Layer 6 of a small transformer language model trained on English Wikipedia (17 layers, counted from 0, width 128).
A neuron's activation on a vector x is GELU(weights . x + bias), where the dot is the dot product.

Input weights of the MLP neurons that the questions are about. A number n stands for (n - 500) times 0.00047.
n2 (bias 0.003): 428 492 811 552 620 529 469 551 685 523 313 496 533 412 643 528 310 392 534 488 424 542 458 508 371 388 433 429 496 211 536 544 254 519 344 611 656 640 328 344 553 661 696 775 704 609 435 512 614 546 500 582 528 517 235 592 614 611 583 581 417 335 469 354 492 319 589 603 455 557 368 465 712 411 639 292 323 541 463 453 527 275 377 521 488 285 397 649 457 451 661 678 492 846 728 553 200 667 513 430 288 647 446 624 238 520 777 610 449 604 437 653 350 307 638 550 674 625 441 254 618 287 315 549 452 389 528 492
n51 (bias -0.007): 570 626 735 442 441 597 677 597 334 478 520 473 337 684 318 409 399 416 601 449 373 485 525 469 714 482 474 424 492 690 648 640 590 307 520 637 392 559 603 642 578 377 293 477 252 493 520 527 470 293 559 683 773 670 540 338 292 363 477 337 538 474 399 527 378 434 321 549 567 500 585 704 450 530 496 515 193 309 350 373 492 590 530 598 444 523 534 711 664 441 520 616 551 532 396 566 423 410 447 526 422 256 234 644 452 364 530 557 840 442 765 625 368 515 718 385 648 515 542 485 330 481 611 288 236 660 508 348
n61 (bias -0.055): 862 662 492 747 614 714 556 341 563 567 355 492 504 687 622 553 512 555 358 818 459 345 639 468 611 485 544 367 601 573 718 706 439 610 448 355 488 357 667 480 694 259 352 447 367 542 433 475 468 323 545 447 641 737 273 447 456 581 246 475 496 445 231 665 351 218 463 600 302 479 532 390 588 488 524 381 508 290 517 397 392 478 539 707 516 646 391 612 496 608 569 390 630 415 449 508 801 397 393 678 384 884 488 456 421 508 432 500 332 709 428 244 568 464 620 504 479 590 435 415 224 237 315 504 662 553 463 612
n77 (bias -0.012): 481 611 583 749 294 604 516 500 557 668 354 278 698 512 249 476 561 384 370 704 679 416 619 365 500 735 582 532 381 555 389 379 263 458 315 772 528 250 380 448 755 744 473 600 292 538 565 540 606 449 623 306 605 382 441 732 755 595 362 528 343 350 268 354 299 396 447 722 690 598 632 638 258 488 428 572 598 515 430 570 430 449 592 660 492 671 401 566 534 410 631 525 586 346 423 458 719 647 643 229 565 300 465 445 542 430 469 457 461 243 488 426 508 449 487 362 657 484 729 346 426 436 566 508 294 559 451 614
n80 (bias 0.008): 414 845 371 611 411 744 287 427 718 143 688 545 627 480 468 670 521 636 638 521 382 648 465 626 641 469 456 605 647 403 439 603 383 425 422 451 254 327 421 648 575 462 436 345 563 539 307 266 480 513 527 611 533 664 483 566 512 460 552 260 500 567 397 500 270 578 542 474 394 408 364 220 535 170 529 570 552 481 176 122 800 374 504 509 568 643 435 531 517 508 548 610 386 440 516 480 664 858 612 568 233 580 539 596 587 283 556 585 657 685 657 580 504 585 358 315 619 566 338 532 568 525 487 508 496 458 654 467
n106 (bias 0.001): 319 720 535 424 484 288 644 525 561 610 262 441 643 429 668 339 492 319 617 739 220 549 353 480 416 378 589 570 756 324 543 604 294 542 304 539 623 594 470 421 440 369 543 678 682 384 395 393 629 609 435 534 444 533 408 544 605 426 473 616 574 523 369 556 574 448 625 394 439 549 657 412 346 592 662 504 270 277 537 423 690 424 572 429 658 492 465 565 538 637 450 369 830 611 427 496 663 635 342 335 456 293 157 648 557 481 647 477 488 592 695 784 545 566 650 245 434 675 273 618 589 377 520 407 445 277 577 347
n121 (bias -0.036): 343 479 590 382 549 700 649 413 500 550 504 617 751 807 198 341 276 428 294 482 297 393 564 745 474 423 432 521 457 149 642 417 298 379 642 616 391 380 565 461 456 666 559 522 646 394 318 622 393 527 514 341 588 212 327 556 470 179 453 658 526 487 723 460 680 491 518 495 455 922 505 379 463 618 358 183 543 476 478 424 364 399 575 395 677 509 620 614 680 938 615 140 638 464 592 173 514 492 568 458 372 536 525 347 663 389 564 824 500 552 602 662 532 427 591 450 693 469 397 534 581 430 496 500 457 676 526 381
n128 (bias -0.026): 556 633 185 619 569 566 562 487 431 565 307 433 335 743 447 662 551 788 549 431 575 160 442 563 831 512 364 363 646 608 375 538 451 545 509 595 340 375 414 504 402 765 372 517 534 559 612 521 380 678 301 741 666 584 588 521 574 595 691 215 446 690 582 504 571 745 155 707 483 190 365 565 505 529 404 521 272 488 470 537 237 232 508 700 586 290 500 694 522 397 576 644 764 535 386 472 673 488 491 447 402 487 233 446 179 488 533 459 265 542 388 265 539 351 544 342 640 508 525 479 603 475 530 466 379 651 453 543
n144 (bias 0.027): 450 504 474 478 466 551 431 508 363 272 561 533 492 478 514 146 654 600 398 386 459 801 622 363 583 354 460 544 300 500 441 534 595 726 477 603 526 401 328 433 425 481 631 337 705 458 641 329 482 527 664 580 703 520 484 340 358 522 584 384 760 718 475 417 493 552 425 679 408 237 447 511 307 331 226 649 507 521 443 460 678 326 650 264 616 244 441 394 726 587 492 485 492 496 525 433 531 637 352 341 598 500 564 496 583 529 471 551 744 504 581 522 682 434 200 629 485 459 467 596 474 466 511 640 278 569 447 402
n157 (bias -0.015): 370 590 736 676 402 611 511 504 492 577 430 708 500 432 353 342 469 441 712 372 678 746 468 251 369 379 287 598 682 609 436 688 524 449 340 568 546 406 275 660 400 590 466 614 558 325 344 527 597 460 642 537 165 520 512 530 422 504 320 604 560 434 640 488 496 389 265 658 688 570 441 647 521 588 458 553 399 486 348 648 333 383 478 408 419 614 605 642 480 430 383 784 453 464 449 540 628 411 416 522 604 823 474 309 603 690 485 414 321 477 350 601 453 639 524 229 614 683 304 575 414 489 699 581 455 440 349 600
n169 (bias -0.027): 414 467 638 454 712 590 508 422 428 658 475 426 712 467 683 406 479 491 604 736 438 461 531 520 442 657 573 516 746 459 410 434 692 556 452 642 434 551 425 352 175 449 395 488 592 554 622 747 391 687 699 264 517 483 236 665 448 541 654 566 532 658 560 471 459 430 521 720 568 386 750 579 367 528 197 422 540 558 259 404 411 697 595 526 696 492 337 803 456 424 387 385 695 658 528 363 457 460 306 292 253 487 765 452 710 218 476 516 411 496 391 690 346 390 629 591 521 277 626 508 480 467 750 357 136 451 320 329
n173 (bias -0.004): 257 370 573 533 462 504 589 595 357 524 663 606 525 570 540 410 646 265 318 496 438 422 299 394 621 431 443 776 570 341 809 392 360 286 305 451 582 382 301 677 425 615 516 660 635 349 550 492 358 639 527 656 404 565 271 496 552 500 196 438 565 449 300 337 772 620 659 267 521 285 259 797 540 692 430 673 601 477 437 608 613 552 425 509 476 619 512 283 403 454 452 581 737 658 464 500 565 608 392 440 680 496 662 588 401 488 416 415 665 293 569 593 423 508 431 128 432 591 227 455 508 674 525 815 455 637 580 621
n176 (bias -0.023): 378 600 638 461 392 512 542 475 584 441 520 546 584 566 369 565 602 424 484 155 550 581 286 288 539 482 283 443 357 370 546 434 479 421 296 638 403 528 671 702 630 632 359 531 623 500 694 562 343 684 679 739 736 619 341 484 439 213 576 524 542 362 654 437 584 554 429 454 412 353 671 590 378 575 597 306 565 573 281 523 694 319 380 324 651 512 565 325 483 472 422 677 592 750 515 356 361 541 142 583 587 421 273 372 504 519 648 424 504 617 672 443 641 446 223 302 601 426 703 604 397 305 616 571 546 518 654 449
n185 (bias -0.010): 439 553 679 573 543 202 474 688 407 406 569 666 480 447 522 417 435 304 316 484 640 367 504 387 454 726 478 594 489 208 410 382 452 449 604 556 481 543 610 348 512 343 344 440 454 432 454 417 522 588 467 537 592 284 727 800 682 418 571 580 496 340 393 500 582 268 473 338 617 620 329 376 209 346 526 644 694 603 340 448 467 311 522 548 526 424 549 878 314 550 640 626 551 488 566 587 640 367 607 603 697 620 584 322 515 541 396 571 541 546 563 708 378 646 428 496 618 511 504 256 556 580 512 195 651 493 265 400
n193 (bias -0.030): 432 355 348 529 474 500 488 733 337 204 674 421 608 500 435 264 437 647 443 573 488 587 677 612 403 613 418 669 550 306 368 475 553 516 258 496 525 152 433 371 479 327 754 338 581 437 483 458 377 791 629 523 352 597 443 458 316 521 504 559 878 384 395 208 595 274 593 500 599 581 509 516 464 634 479 404 689 633 427 549 557 682 745 355 622 666 550 445 611 564 491 543 449 530 552 492 346 366 772 395 492 470 496 353 303 561 443 685 287 529 603 484 201 467 666 384 647 555 42 401 795 429 457 547 653 539 687 398
n210 (bias -0.014): 600 562 515 583 689 582 691 755 532 354 405 391 395 644 451 411 468 366 364 556 660 537 463 609 259 533 396 496 539 411 527 291 608 293 471 535 430 460 282 551 460 439 385 406 404 364 420 621 346 607 651 568 567 669 557 387 431 616 250 780 627 628 583 397 442 328 599 471 718 324 772 477 508 254 477 523 554 515 468 382 458 488 346 409 435 738 624 504 508 679 603 553 616 415 515 437 533 261 566 637 444 292 395 567 832 381 389 646 335 347 654 351 281 419 582 282 682 563 233 597 584 716 488 233 543 590 413 448
n260 (bias 0.006): 345 342 582 447 656 766 426 396 352 180 674 462 445 356 445 477 446 610 620 601 568 468 295 726 508 645 548 713 236 440 519 317 653 515 580 388 409 278 622 564 396 504 559 610 651 382 283 519 407 416 371 602 465 800 599 625 493 350 496 680 537 201 357 446 496 542 673 451 527 481 437 515 340 526 677 565 351 500 45 504 544 407 460 376 474 462 380 512 532 581 476 429 523 689 664 381 456 611 548 533 693 516 562 451 412 284 581 500 429 614 653 671 646 519 583 511 496 485 717 609 690 325 473 384 455 479 589 400
n261 (bias 0.002): 515 378 587 280 425 536 380 488 272 555 480 481 516 263 641 542 519 830 710 598 787 500 602 481 473 324 440 481 523 530 424 628 630 700 330 367 431 169 389 730 430 492 365 431 594 424 441 504 406 621 445 521 399 731 371 688 767 515 405 543 523 662 507 617 496 677 593 443 674 402 614 555 371 321 527 481 549 435 492 470 477 378 400 622 649 435 420 736 516 292 350 783 741 336 648 665 638 440 327 425 555 480 448 459 363 511 380 496 609 577 576 587 320 583 749 415 377 485 261 352 594 477 555 324 622 305 441 461
n302 (bias 0.001): 434 466 602 476 369 608 500 464 581 460 679 418 265 452 497 271 632 532 446 701 610 671 467 544 416 722 463 680 425 510 357 573 624 334 598 524 510 635 585 335 256 390 443 486 440 610 662 469 493 587 576 742 699 406 359 634 615 493 598 587 551 536 470 503 442 452 346 434 468 334 603 324 306 490 562 448 442 619 482 346 584 335 361 624 430 428 497 545 445 634 762 461 273 400 294 395 297 691 366 386 532 334 616 658 573 557 365 375 389 576 551 493 518 476 637 473 339 548 452 415 510 445 461 370 582 567 675 692
n362 (bias -0.057): 470 555 732 524 710 358 641 517 447 542 557 297 380 492 828 579 443 512 513 807 245 348 746 690 395 440 594 188 460 587 717 556 470 504 555 942 328 594 259 472 508 479 316 468 508 553 431 236 386 513 399 578 415 668 538 672 492 520 480 456 492 458 314 581 453 364 468 555 607 590 531 577 401 620 397 468 221 478 393 516 688 377 796 517 628 436 389 526 594 524 682 359 332 537 408 641 344 605 601 523 463 459 266 385 577 437 375 445 661 620 500 359 317 346 793 527 529 665 460 599 598 496 582 309 591 456 467 338
n384 (bias 0.007): 377 311 571 577 394 512 470 343 414 613 624 527 469 394 474 708 531 492 681 305 492 518 504 511 319 422 425 534 428 692 368 608 617 393 408 515 363 359 451 515 650 169 392 439 266 475 714 336 575 560 500 455 504 609 440 374 302 699 462 619 354 643 456 519 387 592 423 614 598 227 487 518 496 459 758 523 673 614 332 452 649 358 511 174 618 675 617 830 715 527 581 674 414 464 456 496 412 337 412 522 748 535 383 427 555 519 574 586 451 645 568 556 480 628 640 610 441 619 511 515 201 285 108 422 500 504 453 457
n409 (bias -0.038): 520 652 643 441 577 596 561 728 453 631 504 239 663 479 504 319 664 629 693 491 587 757 191 360 294 356 329 348 376 442 463 684 482 596 447 504 529 598 585 725 508 616 590 687 598 422 177 479 324 408 486 410 281 566 417 691 435 627 398 374 578 236 581 593 451 579 365 478 307 517 482 440 347 746 508 687 455 434 560 532 589 469 580 478 573 521 488 810 540 589 372 634 419 734 596 413 658 645 544 423 711 449 360 274 416 321 528 471 696 400 557 977 509 373 513 540 414 621 397 335 353 400 432 572 438 416 77 568
n445 (bias -0.029): 383 517 600 372 430 509 649 812 734 488 375 521 539 740 377 471 286 382 585 504 445 653 442 357 346 725 674 709 159 462 312 590 298 773 585 254 233 422 759 623 355 587 247 428 543 373 682 602 429 420 249 614 521 282 629 568 488 571 521 389 512 33 603 671 558 475 504 536 657 569 439 581 505 459 567 458 625 345 513 397 645 522 496 227 401 496 462 686 360 504 384 408 378 518 516 431 513 562 482 533 453 491 512 518 410 546 554 766 430 453 696 608 126 341 518 524 684 356 471 441 537 793 500 427 248 699 595 590
n446 (bias -0.032): 532 701 785 696 385 392 451 701 496 389 247 591 697 426 712 619 605 427 365 678 550 457 395 746 450 631 516 602 360 357 791 533 377 548 548 737 707 500 433 529 567 714 614 401 496 761 627 218 366 290 450 683 592 744 517 372 504 459 537 450 296 584 620 395 508 658 508 376 342 445 806 448 272 215 599 521 317 360 530 480 322 465 624 251 617 413 156 436 390 390 531 414 449 448 460 453 627 403 496 584 609 381 715 624 456 476 617 317 561 421 419 423 453 745 461 389 337 417 582 336 500 467 270 264 578 511 395 580
n483 (bias -0.008): 618 472 610 448 529 529 551 248 435 370 650 528 566 456 357 354 327 570 748 500 603 371 352 825 548 642 551 465 452 429 539 508 555 554 609 449 372 336 672 480 548 867 258 703 419 673 582 572 421 311 329 621 528 500 286 632 570 535 425 468 425 738 531 637 413 492 294 274 607 541 465 258 405 330 615 352 461 369 176 729 574 538 569 340 566 325 279 671 274 691 479 595 545 633 462 401 365 682 420 546 419 598 615 568 612 394 531 602 574 516 559 610 674 224 454 289 359 388 599 512 735 292 570 606 310 522 419 468
n500 (bias 0.018): 635 529 369 467 676 570 349 421 658 520 369 537 346 235 404 467 744 595 518 572 521 480 500 562 420 465 541 738 384 393 590 412 668 496 290 377 637 509 612 546 386 289 561 504 492 363 678 396 430 759 669 599 681 395 435 575 561 566 701 567 263 544 403 534 110 542 302 354 611 219 284 524 392 464 364 787 377 617 619 593 402 293 588 35 395 525 648 318 691 725 430 513 560 608 648 548 504 746 565 500 737 428 352 482 560 296 752 439 614 617 565 675 500 557 295 380 435 454 434 434 382 671 590 441 170 523 500 475

Each question shows a token from some text and the vector x that enters the MLP there. A number n stands for (n - 500) times 0.011.

"arg": 414 616 515 507 561 397 453 312 367 587 522 404 703 422 537 424 574 394 463 558 460 569 656 459 438 518 476 485 524 625 601 622 607 520 654 292 452 273 686 236 320 449 441 473 527 542 506 478 498 413 399 546 588 677 608 541 612 428 368 563 489 428 599 280 364 489 591 394 490 664 494 576 704 433 617 551 486 550 492 433 576 343 399 362 525 428 501 519 505 608 437 582 565 341 485 562 431 493 549 458 528 341 318 414 525 680 530 354 664 490 478 462 580 460 415 726 489 612 660 567 619 416 487 445 548 692 302 543
Which neuron fires most, and how strongly? n260, at about 0.77

" War": 517 560 372 502 475 562 510 600 379 507 572 405 361 464 583 426 416 630 407 420 616 498 426 525 568 524 520 569 367 585 537 283 571 306 455 351 581 574 661 479 627 499 399 496 656 382 716 441 681 573 600 382 432 446 483 644 622 530 518 376 495 644 554 525 627 493 557 581 532 489 433 306 503 393 459 473 484 616 539 702 599 255 425 651 569 396 537 597 450 599 526 338 338 565 559 673 376 399 215 567 446 440 510 578 376 262 466 552 405 438 486 416 501 693 601 675 555 575 546 303 482 448 667 541 412 537 449 408
The three highest activations, in order: n302, n185, n128

" journalist": 595 477 409 516 583 529 457 393 565 534 681 475 402 483 720 486 500 616 503 428 289 468 560 548 492 612 355 486 445 482 449 525 630 468 533 646 510 433 551 382 627 409 578 604 421 446 689 344 686 555 427 681 481 353 425 377 430 614 553 434 452 478 388 394 602 346 482 601 539 518 480 505 622 504 576 606 634 356 342 644 527 463 462 548 689 215 663 392 495 602 523 529 423 612 572 689 365 471 170 396 558 617 545 454 430 383 489 468 630 602 525 564 577 716 484 496 337 361 458 366 386 447 527 355 381 594 516 487
The two highest activations, in order: n384, n144

" its": 550 535 444 441 366 542 495 395 622 275 393 430 624 615 650 502 262 516 493 644 601 714 447 445 483 522 439 492 575 557 518 560 474 520 502 502 471 584 567 307 546 490 589 383 593 519 439 611 607 587 615 505 540 380 251 473 249 418 577 467 530 568 482 435 510 435 658 501 429 398 616 387 630 448 705 616 380 569 561 551 437 432 590 628 497 407 425 141 424 467 320 463 589 523 604 368 533 532 702 629 678 346 465 407 530 506 461 400 597 509 474 497 541 454 595 284 534 463 503 415 444 728 464 642 522 384 583 531
Which of these neurons fires most? n106

"al": 473 509 614 336 470 562 556 417 442 655 492 479 576 470 377 365 312 425 344 604 505 499 473 517 398 507 584 365 480 560 666 667 518 493 573 589 523 530 469 470 575 563 592 539 541 451 459 628 572 350 704 427 445 670 514 399 552 317 473 508 604 493 586 559 136 475 379 280 338 408 496 641 716 397 406 508 453 581 321 392 596 466 308 563 507 305 542 440 435 386 483 631 466 558 483 608 602 508 554 449 576 679 327 386 502 600 446 607 495 543 600 730 396 596 344 617 355 480 555 640 582 437 672 539 463 470 565 573
Which neuron fires most, and how strongly? n157, at about 1.1

"\"": 510 411 558 522 614 708 535 678 582 287 676 467 590 524 265 403 619 467 493 475 335 487 532 701 512 546 498 484 511 414 577 405 602 457 586 463 562 423 709 484 657 408 523 535 448 439 731 672 576 427 441 360 322 444 585 516 530 578 659 390 499 323 558 294 305 452 580 479 475 444 514 465 669 561 373 479 392 494 466 596 588 489 560 655 370 496 636 365 348 600 367 561 349 573 640 571 676 458 588 533 623 453 414 532 358 290 392 520 392 521 388 485 647 646 621 424 421 465 440 436 366 541 539 468 568 461 532 335
Which neuron fires most, and how strongly? n260, at about 1.2

" co": 438 524 484 544 651 413 527 332 559 475 579 502 512 460 608 591 300 473 542 511 467 474 529 327 373 392 523 316 355 478 561 607 600 527 523 580 483 552 528 267 527 275 674 677 614 365 366 243 571 547 363 570 535 468 545 576 686 714 466 451 605 508 479 647 542 572 502 612 393 588 551 362 557 503 546 518 488 451 357 446 416 509 652 436 604 395 507 470 428 238 426 537 529 430 603 588 539 508 613 567 463 450 545 535 457 569 506 540 666 313 683 385 381 454 548 658 630 333 506 604 517 731 324 414 574 472 447 319
Which neuron fires most, and how strongly? n362, at about 1.9

",": 520 453 504 525 624 505 425 526 643 333 651 543 396 483 363 382 415 419 440 420 533 607 438 412 620 554 488 389 461 516 483 615 446 514 429 452 426 397 489 622 494 663 531 391 654 374 452 450 610 524 613 591 370 380 584 439 766 492 630 474 416 554 347 526 386 500 496 620 517 598 517 503 612 567 613 573 486 413 568 569 559 354 762 724 492 403 359 241 357 581 360 611 479 440 568 525 565 323 423 657 467 464 463 536 512 389 648 488 469 535 559 429 454 519 477 578 343 338 380 433 519 762 677 370 768 483 472 376
The three highest activations, in order: n80, n261, n185

" bought": 718 254 522 484 488 463 281 604 623 511 450 499 369 589 423 556 472 531 541 496 440 449 400 509 648 349 551 417 596 523 446 436 672 741 551 563 483 559 631 445 437 523 542 527 577 417 478 546 601 635 455 472 497 489 459 668 519 568 659 451 397 523 667 279 596 497 623 326 456 535 563 372 494 423 466 592 665 375 648 552 725 389 590 576 562 335 448 249 299 311 455 508 404 417 479 510 478 514 394 293 461 656 462 572 519 555 549 542 627 527 602 518 535 611 580 583 302 277 518 332 374 536 487 471 518 494 446 533
The two highest activations, in order: n261, n144

"s": 336 421 400 624 527 686 526 533 634 413 635 373 593 615 589 406 449 566 416 375 688 505 409 504 580 586 494 383 429 532 704 455 511 474 378 455 526 387 547 349 534 527 561 331 490 474 424 524 677 489 636 408 532 500 635 504 464 454 574 443 498 546 512 296 488 450 792 610 376 659 370 273 638 559 381 313 445 578 678 572 462 492 488 515 458 369 457 488 551 512 348 636 488 470 373 520 582 525 430 540 420 593 403 505 603 149 527 618 594 657 565 494 348 681 409 604 450 479 607 564 338 534 510 509 490 593 446 396
Which of these neurons fires most? n121

" a": 603 484 478 622 342 401 402 448 635 414 552 377 614 501 592 468 430 575 576 472 735 549 405 366 382 444 730 419 410 542 355 612 411 614 329 552 460 509 510 400 701 530 622 482 489 588 651 637 682 573 492 438 368 519 416 418 440 543 616 496 516 534 348 611 399 590 708 564 395 449 626 433 639 667 457 749 403 410 462 431 383 487 621 626 430 281 281 345 405 313 370 638 490 436 371 534 584 699 499 358 501 540 414 403 463 556 474 364 606 501 351 534 471 461 550 571 462 490 527 466 545 677 480 534 565 596 461 486
Which neuron fires most, and how strongly? n77, at about 1.3

" (": 492 516 483 506 682 623 611 439 500 378 537 238 605 571 347 444 619 457 610 468 467 477 303 427 601 484 617 310 520 608 391 605 438 562 434 599 495 447 467 720 717 526 732 442 481 406 461 426 641 409 413 280 492 385 673 501 511 569 666 569 480 520 386 516 330 465 554 606 573 444 550 395 546 588 432 475 638 545 536 560 540 304 659 603 515 441 430 489 440 446 305 458 402 445 488 532 509 192 475 475 461 584 457 312 391 593 538 609 547 406 368 440 711 563 529 457 522 525 515 579 474 698 580 521 665 414 474 326
The three highest activations, in order: n77, n409, n157

" by": 577 562 576 630 504 662 534 575 546 476 529 526 458 601 569 463 483 383 376 423 502 501 525 200 277 534 576 418 481 487 442 528 485 438 549 613 605 702 458 456 651 491 339 385 503 385 510 525 505 449 430 707 456 425 579 461 511 499 572 567 783 597 223 495 362 619 498 500 537 660 491 590 583 604 499 376 510 449 447 632 548 479 572 628 232 517 604 230 489 518 344 638 478 559 565 502 469 511 457 386 285 519 560 493 520 392 501 523 574 351 459 468 515 687 439 683 461 331 392 442 547 513 611 546 636 420 474 278
Which of these neurons fires most? n51

"pe": 429 553 495 435 562 505 666 580 367 363 601 414 583 542 508 441 297 708 532 471 370 572 529 514 521 392 490 607 365 498 518 568 420 466 474 456 553 487 511 446 668 498 470 605 630 325 695 301 499 456 505 525 663 441 363 682 528 534 416 344 435 413 532 263 398 576 526 421 349 406 302 471 552 602 530 443 675 566 793 509 472 509 411 436 414 455 316 616 482 430 484 691 632 674 542 468 574 402 469 570 545 434 525 731 464 471 505 415 470 511 722 376 516 464 571 525 284 531 490 611 538 325 392 555 607 724 495 462
Which of these neurons fires most? n173

" of": 500 591 522 440 379 453 518 499 686 368 611 460 738 403 380 524 542 565 376 597 529 569 444 231 330 533 483 487 504 574 452 466 280 563 428 479 419 610 592 414 598 641 511 468 507 457 512 729 495 424 598 359 491 276 580 514 532 627 578 453 671 560 394 521 555 315 566 294 457 545 530 337 525 368 447 358 665 431 611 642 581 512 528 678 528 291 511 184 411 670 488 591 668 408 505 430 638 395 451 607 336 575 492 535 369 355 528 655 445 541 432 508 535 655 587 479 562 483 463 498 499 506 570 498 598 410 608 488
Which neuron fires most, and how strongly? n121, at about 0.72

" O": 500 578 489 482 667 517 439 332 582 512 404 481 403 325 609 510 483 529 333 426 654 415 325 582 561 415 541 582 349 443 509 591 511 471 433 404 463 595 482 450 677 335 637 473 660 477 548 510 562 301 395 526 456 469 602 416 471 556 645 630 649 612 658 437 410 697 465 543 412 498 631 620 584 527 564 676 510 524 483 773 446 443 522 501 362 532 555 589 270 408 653 510 571 487 368 374 429 356 658 303 368 357 638 535 359 439 355 452 575 462 468 610 372 417 449 605 451 641 499 376 674 720 473 567 395 480 483 453
Which of these neurons fires most? n446

" their": 673 541 490 419 400 550 573 461 653 245 529 342 653 533 617 480 237 632 561 648 593 677 303 461 343 533 518 505 511 492 461 439 492 388 508 491 471 530 504 329 611 482 517 515 657 484 426 584 603 640 553 510 564 396 307 389 225 548 565 513 483 530 538 470 488 467 584 482 379 358 609 422 603 487 591 590 320 585 541 618 520 451 642 642 478 371 413 165 571 349 316 553 489 391 568 360 495 544 679 635 543 441 504 444 537 440 455 423 699 615 613 465 571 455 531 373 461 593 577 442 483 467 525 686 499 439 483 595
Which of these neurons fires most? n80

" was": 623 472 651 631 588 481 513 591 537 265 475 352 449 525 437 371 208 554 427 462 617 637 423 421 474 529 580 481 480 577 605 468 698 637 399 618 685 472 680 317 501 370 599 587 535 425 444 546 516 577 535 497 394 420 539 467 622 603 613 444 645 544 300 528 400 401 654 423 390 707 569 498 594 541 415 460 501 472 520 424 769 504 466 623 596 424 499 454 369 410 388 475 568 546 561 540 388 381 485 328 308 430 582 531 449 332 352 454 596 293 456 491 570 395 585 528 556 442 393 403 451 534 595 521 767 490 486 568
Which of these neurons fires most? n193

"in": 437 375 531 379 558 600 599 599 493 571 679 549 481 482 528 450 500 356 401 637 544 394 559 389 574 394 615 438 471 605 581 518 505 627 550 546 579 621 382 467 666 457 386 522 634 406 466 670 604 336 446 471 472 423 517 414 542 479 426 655 609 575 602 431 230 636 584 307 419 392 428 445 716 422 482 359 574 603 486 623 515 365 434 375 643 237 471 583 432 421 397 518 578 510 389 447 427 594 420 608 307 465 337 490 476 671 691 396 689 416 652 522 602 526 452 577 338 513 521 713 682 329 481 463 532 450 389 473
Which neuron fires most, and how strongly? n483, at about 1.1

" ": 376 526 501 401 493 752 533 416 433 374 547 383 637 536 539 260 570 464 439 616 734 439 447 667 522 337 531 459 582 521 417 503 593 496 436 513 494 685 497 596 527 555 638 565 689 462 697 511 720 485 480 565 509 281 649 487 360 524 564 505 641 489 484 531 437 524 630 578 557 531 525 422 782 447 503 592 537 478 398 554 564 558 541 485 364 570 443 353 337 304 474 420 448 556 379 584 383 193 558 535 556 562 263 444 391 316 305 474 424 421 471 366 528 666 477 515 571 446 449 550 577 443 520 578 589 548 403 446
Which of these neurons fires most? n193

" men's": 640 680 459 515 378 485 528 460 576 351 517 487 694 387 529 433 292 653 484 522 516 653 438 514 562 600 399 594 431 474 473 428 483 604 534 349 314 447 475 410 560 630 405 412 626 329 636 431 493 602 453 432 378 576 586 409 363 530 602 593 473 516 363 475 520 536 487 382 475 238 407 414 538 800 494 599 517 566 468 405 436 615 330 806 536 453 475 269 537 481 467 513 236 489 545 557 431 508 564 595 723 508 578 440 473 452 493 459 737 554 639 704 482 502 589 617 607 475 422 486 414 440 516 412 533 477 508 421
Which of these neurons fires most? n80

"oint": 458 432 502 473 446 278 572 351 543 447 537 470 672 477 505 356 299 414 509 629 438 359 480 497 589 352 558 568 561 525 467 395 600 746 490 544 563 531 443 448 464 528 465 386 668 501 557 457 755 597 500 462 618 459 507 467 574 498 496 426 545 504 514 271 504 727 344 550 411 366 559 379 592 365 674 366 493 569 649 584 442 490 358 456 487 542 362 558 472 586 409 752 573 473 377 546 443 340 741 520 475 634 573 515 425 489 462 570 401 454 661 552 627 364 345 590 398 674 465 387 696 368 529 627 328 570 614 452
Which of these neurons fires most? n483

" towards": 592 417 543 329 639 593 699 626 555 456 418 517 463 517 361 493 450 597 439 379 640 598 528 251 416 583 420 494 658 475 626 470 479 620 498 448 550 670 538 590 566 532 316 342 586 492 458 556 594 579 499 460 461 439 508 496 416 642 551 258 621 454 250 547 441 522 429 241 452 545 431 510 511 546 482 449 512 449 546 621 459 496 477 664 600 526 482 191 546 324 498 600 576 288 370 446 547 461 630 543 462 535 403 463 586 374 584 692 531 386 370 474 730 616 678 594 464 504 462 445 511 518 535 470 556 463 637 264
The three highest activations, in order: n51, n61, n261

"vention": 473 601 328 541 510 297 511 337 590 549 541 547 444 555 538 480 356 599 461 373 449 463 653 511 611 580 594 549 306 618 593 434 609 584 684 527 426 502 590 264 601 471 469 739 530 508 452 817 501 584 566 526 482 480 328 548 515 556 535 340 576 568 626 453 402 407 577 341 576 386 355 356 535 542 628 376 442 606 454 499 508 270 357 575 669 419 505 573 554 744 412 591 417 508 639 670 495 462 430 410 517 447 397 567 494 594 424 374 529 509 564 439 410 568 434 579 436 532 452 476 462 408 576 424 225 658 427 409
The three highest activations, in order: n483, n128, n500

" The": 634 552 366 508 509 512 581 536 526 471 514 520 512 428 644 356 301 584 613 443 663 483 511 395 315 360 608 568 404 467 296 526 311 561 535 377 510 641 357 341 439 702 641 528 676 512 546 512 372 600 510 327 518 404 253 530 356 554 583 552 512 644 576 488 527 507 486 646 434 453 510 389 696 615 409 723 456 563 701 617 329 568 493 545 442 448 463 374 403 559 425 390 422 586 716 431 453 413 572 584 429 334 558 462 544 400 412 429 482 537 436 362 580 549 537 384 541 668 479 375 558 700 507 621 595 503 563 389
Which of these neurons fires most? n2

"uck": 636 401 541 430 519 438 572 609 496 563 715 563 507 697 659 596 325 447 641 767 449 555 642 402 352 479 460 515 587 582 553 563 548 558 461 432 300 420 523 502 550 460 327 369 442 295 606 504 546 462 450 612 470 635 486 555 615 403 443 567 390 370 398 297 391 613 647 602 321 554 476 541 557 412 512 497 509 457 565 402 532 465 509 439 660 294 558 495 467 345 456 652 609 459 483 482 665 520 442 430 510 433 319 468 507 405 496 585 738 637 435 542 522 685 433 655 455 570 602 348 303 499 424 430 421 607 320 370
Which of these neurons fires most? n261

" the": 636 529 490 347 490 523 612 584 678 403 560 427 565 534 549 407 453 554 616 550 648 570 443 383 337 523 513 656 500 496 358 523 311 479 410 438 497 590 503 352 438 567 504 513 790 544 568 600 526 564 548 394 446 491 302 398 356 612 585 558 480 505 495 630 379 504 647 561 340 433 624 417 707 537 498 672 373 503 593 623 435 359 461 702 527 395 370 25 461 519 345 471 599 355 533 414 574 537 605 541 513 481 484 444 487 343 474 471 474 497 359 332 515 572 549 454 512 524 501 410 636 623 569 550 683 448 615 383
Which of these neurons fires most? n106

"N": 500 498 592 462 429 523 518 416 573 458 614 392 463 314 825 444 516 513 525 468 448 529 541 449 618 405 546 559 453 478 487 616 536 646 510 306 409 455 453 486 450 686 531 652 494 589 648 260 562 236 536 440 599 529 525 419 402 501 592 340 487 663 610 278 346 459 488 461 331 564 386 475 477 490 711 563 322 632 592 387 588 421 493 495 525 488 602 464 310 535 450 439 594 435 407 504 569 362 758 501 457 418 506 462 412 396 533 471 479 504 514 409 723 671 500 488 381 690 393 702 617 446 535 699 445 479 503 573
The three highest activations, in order: n80, n144, n446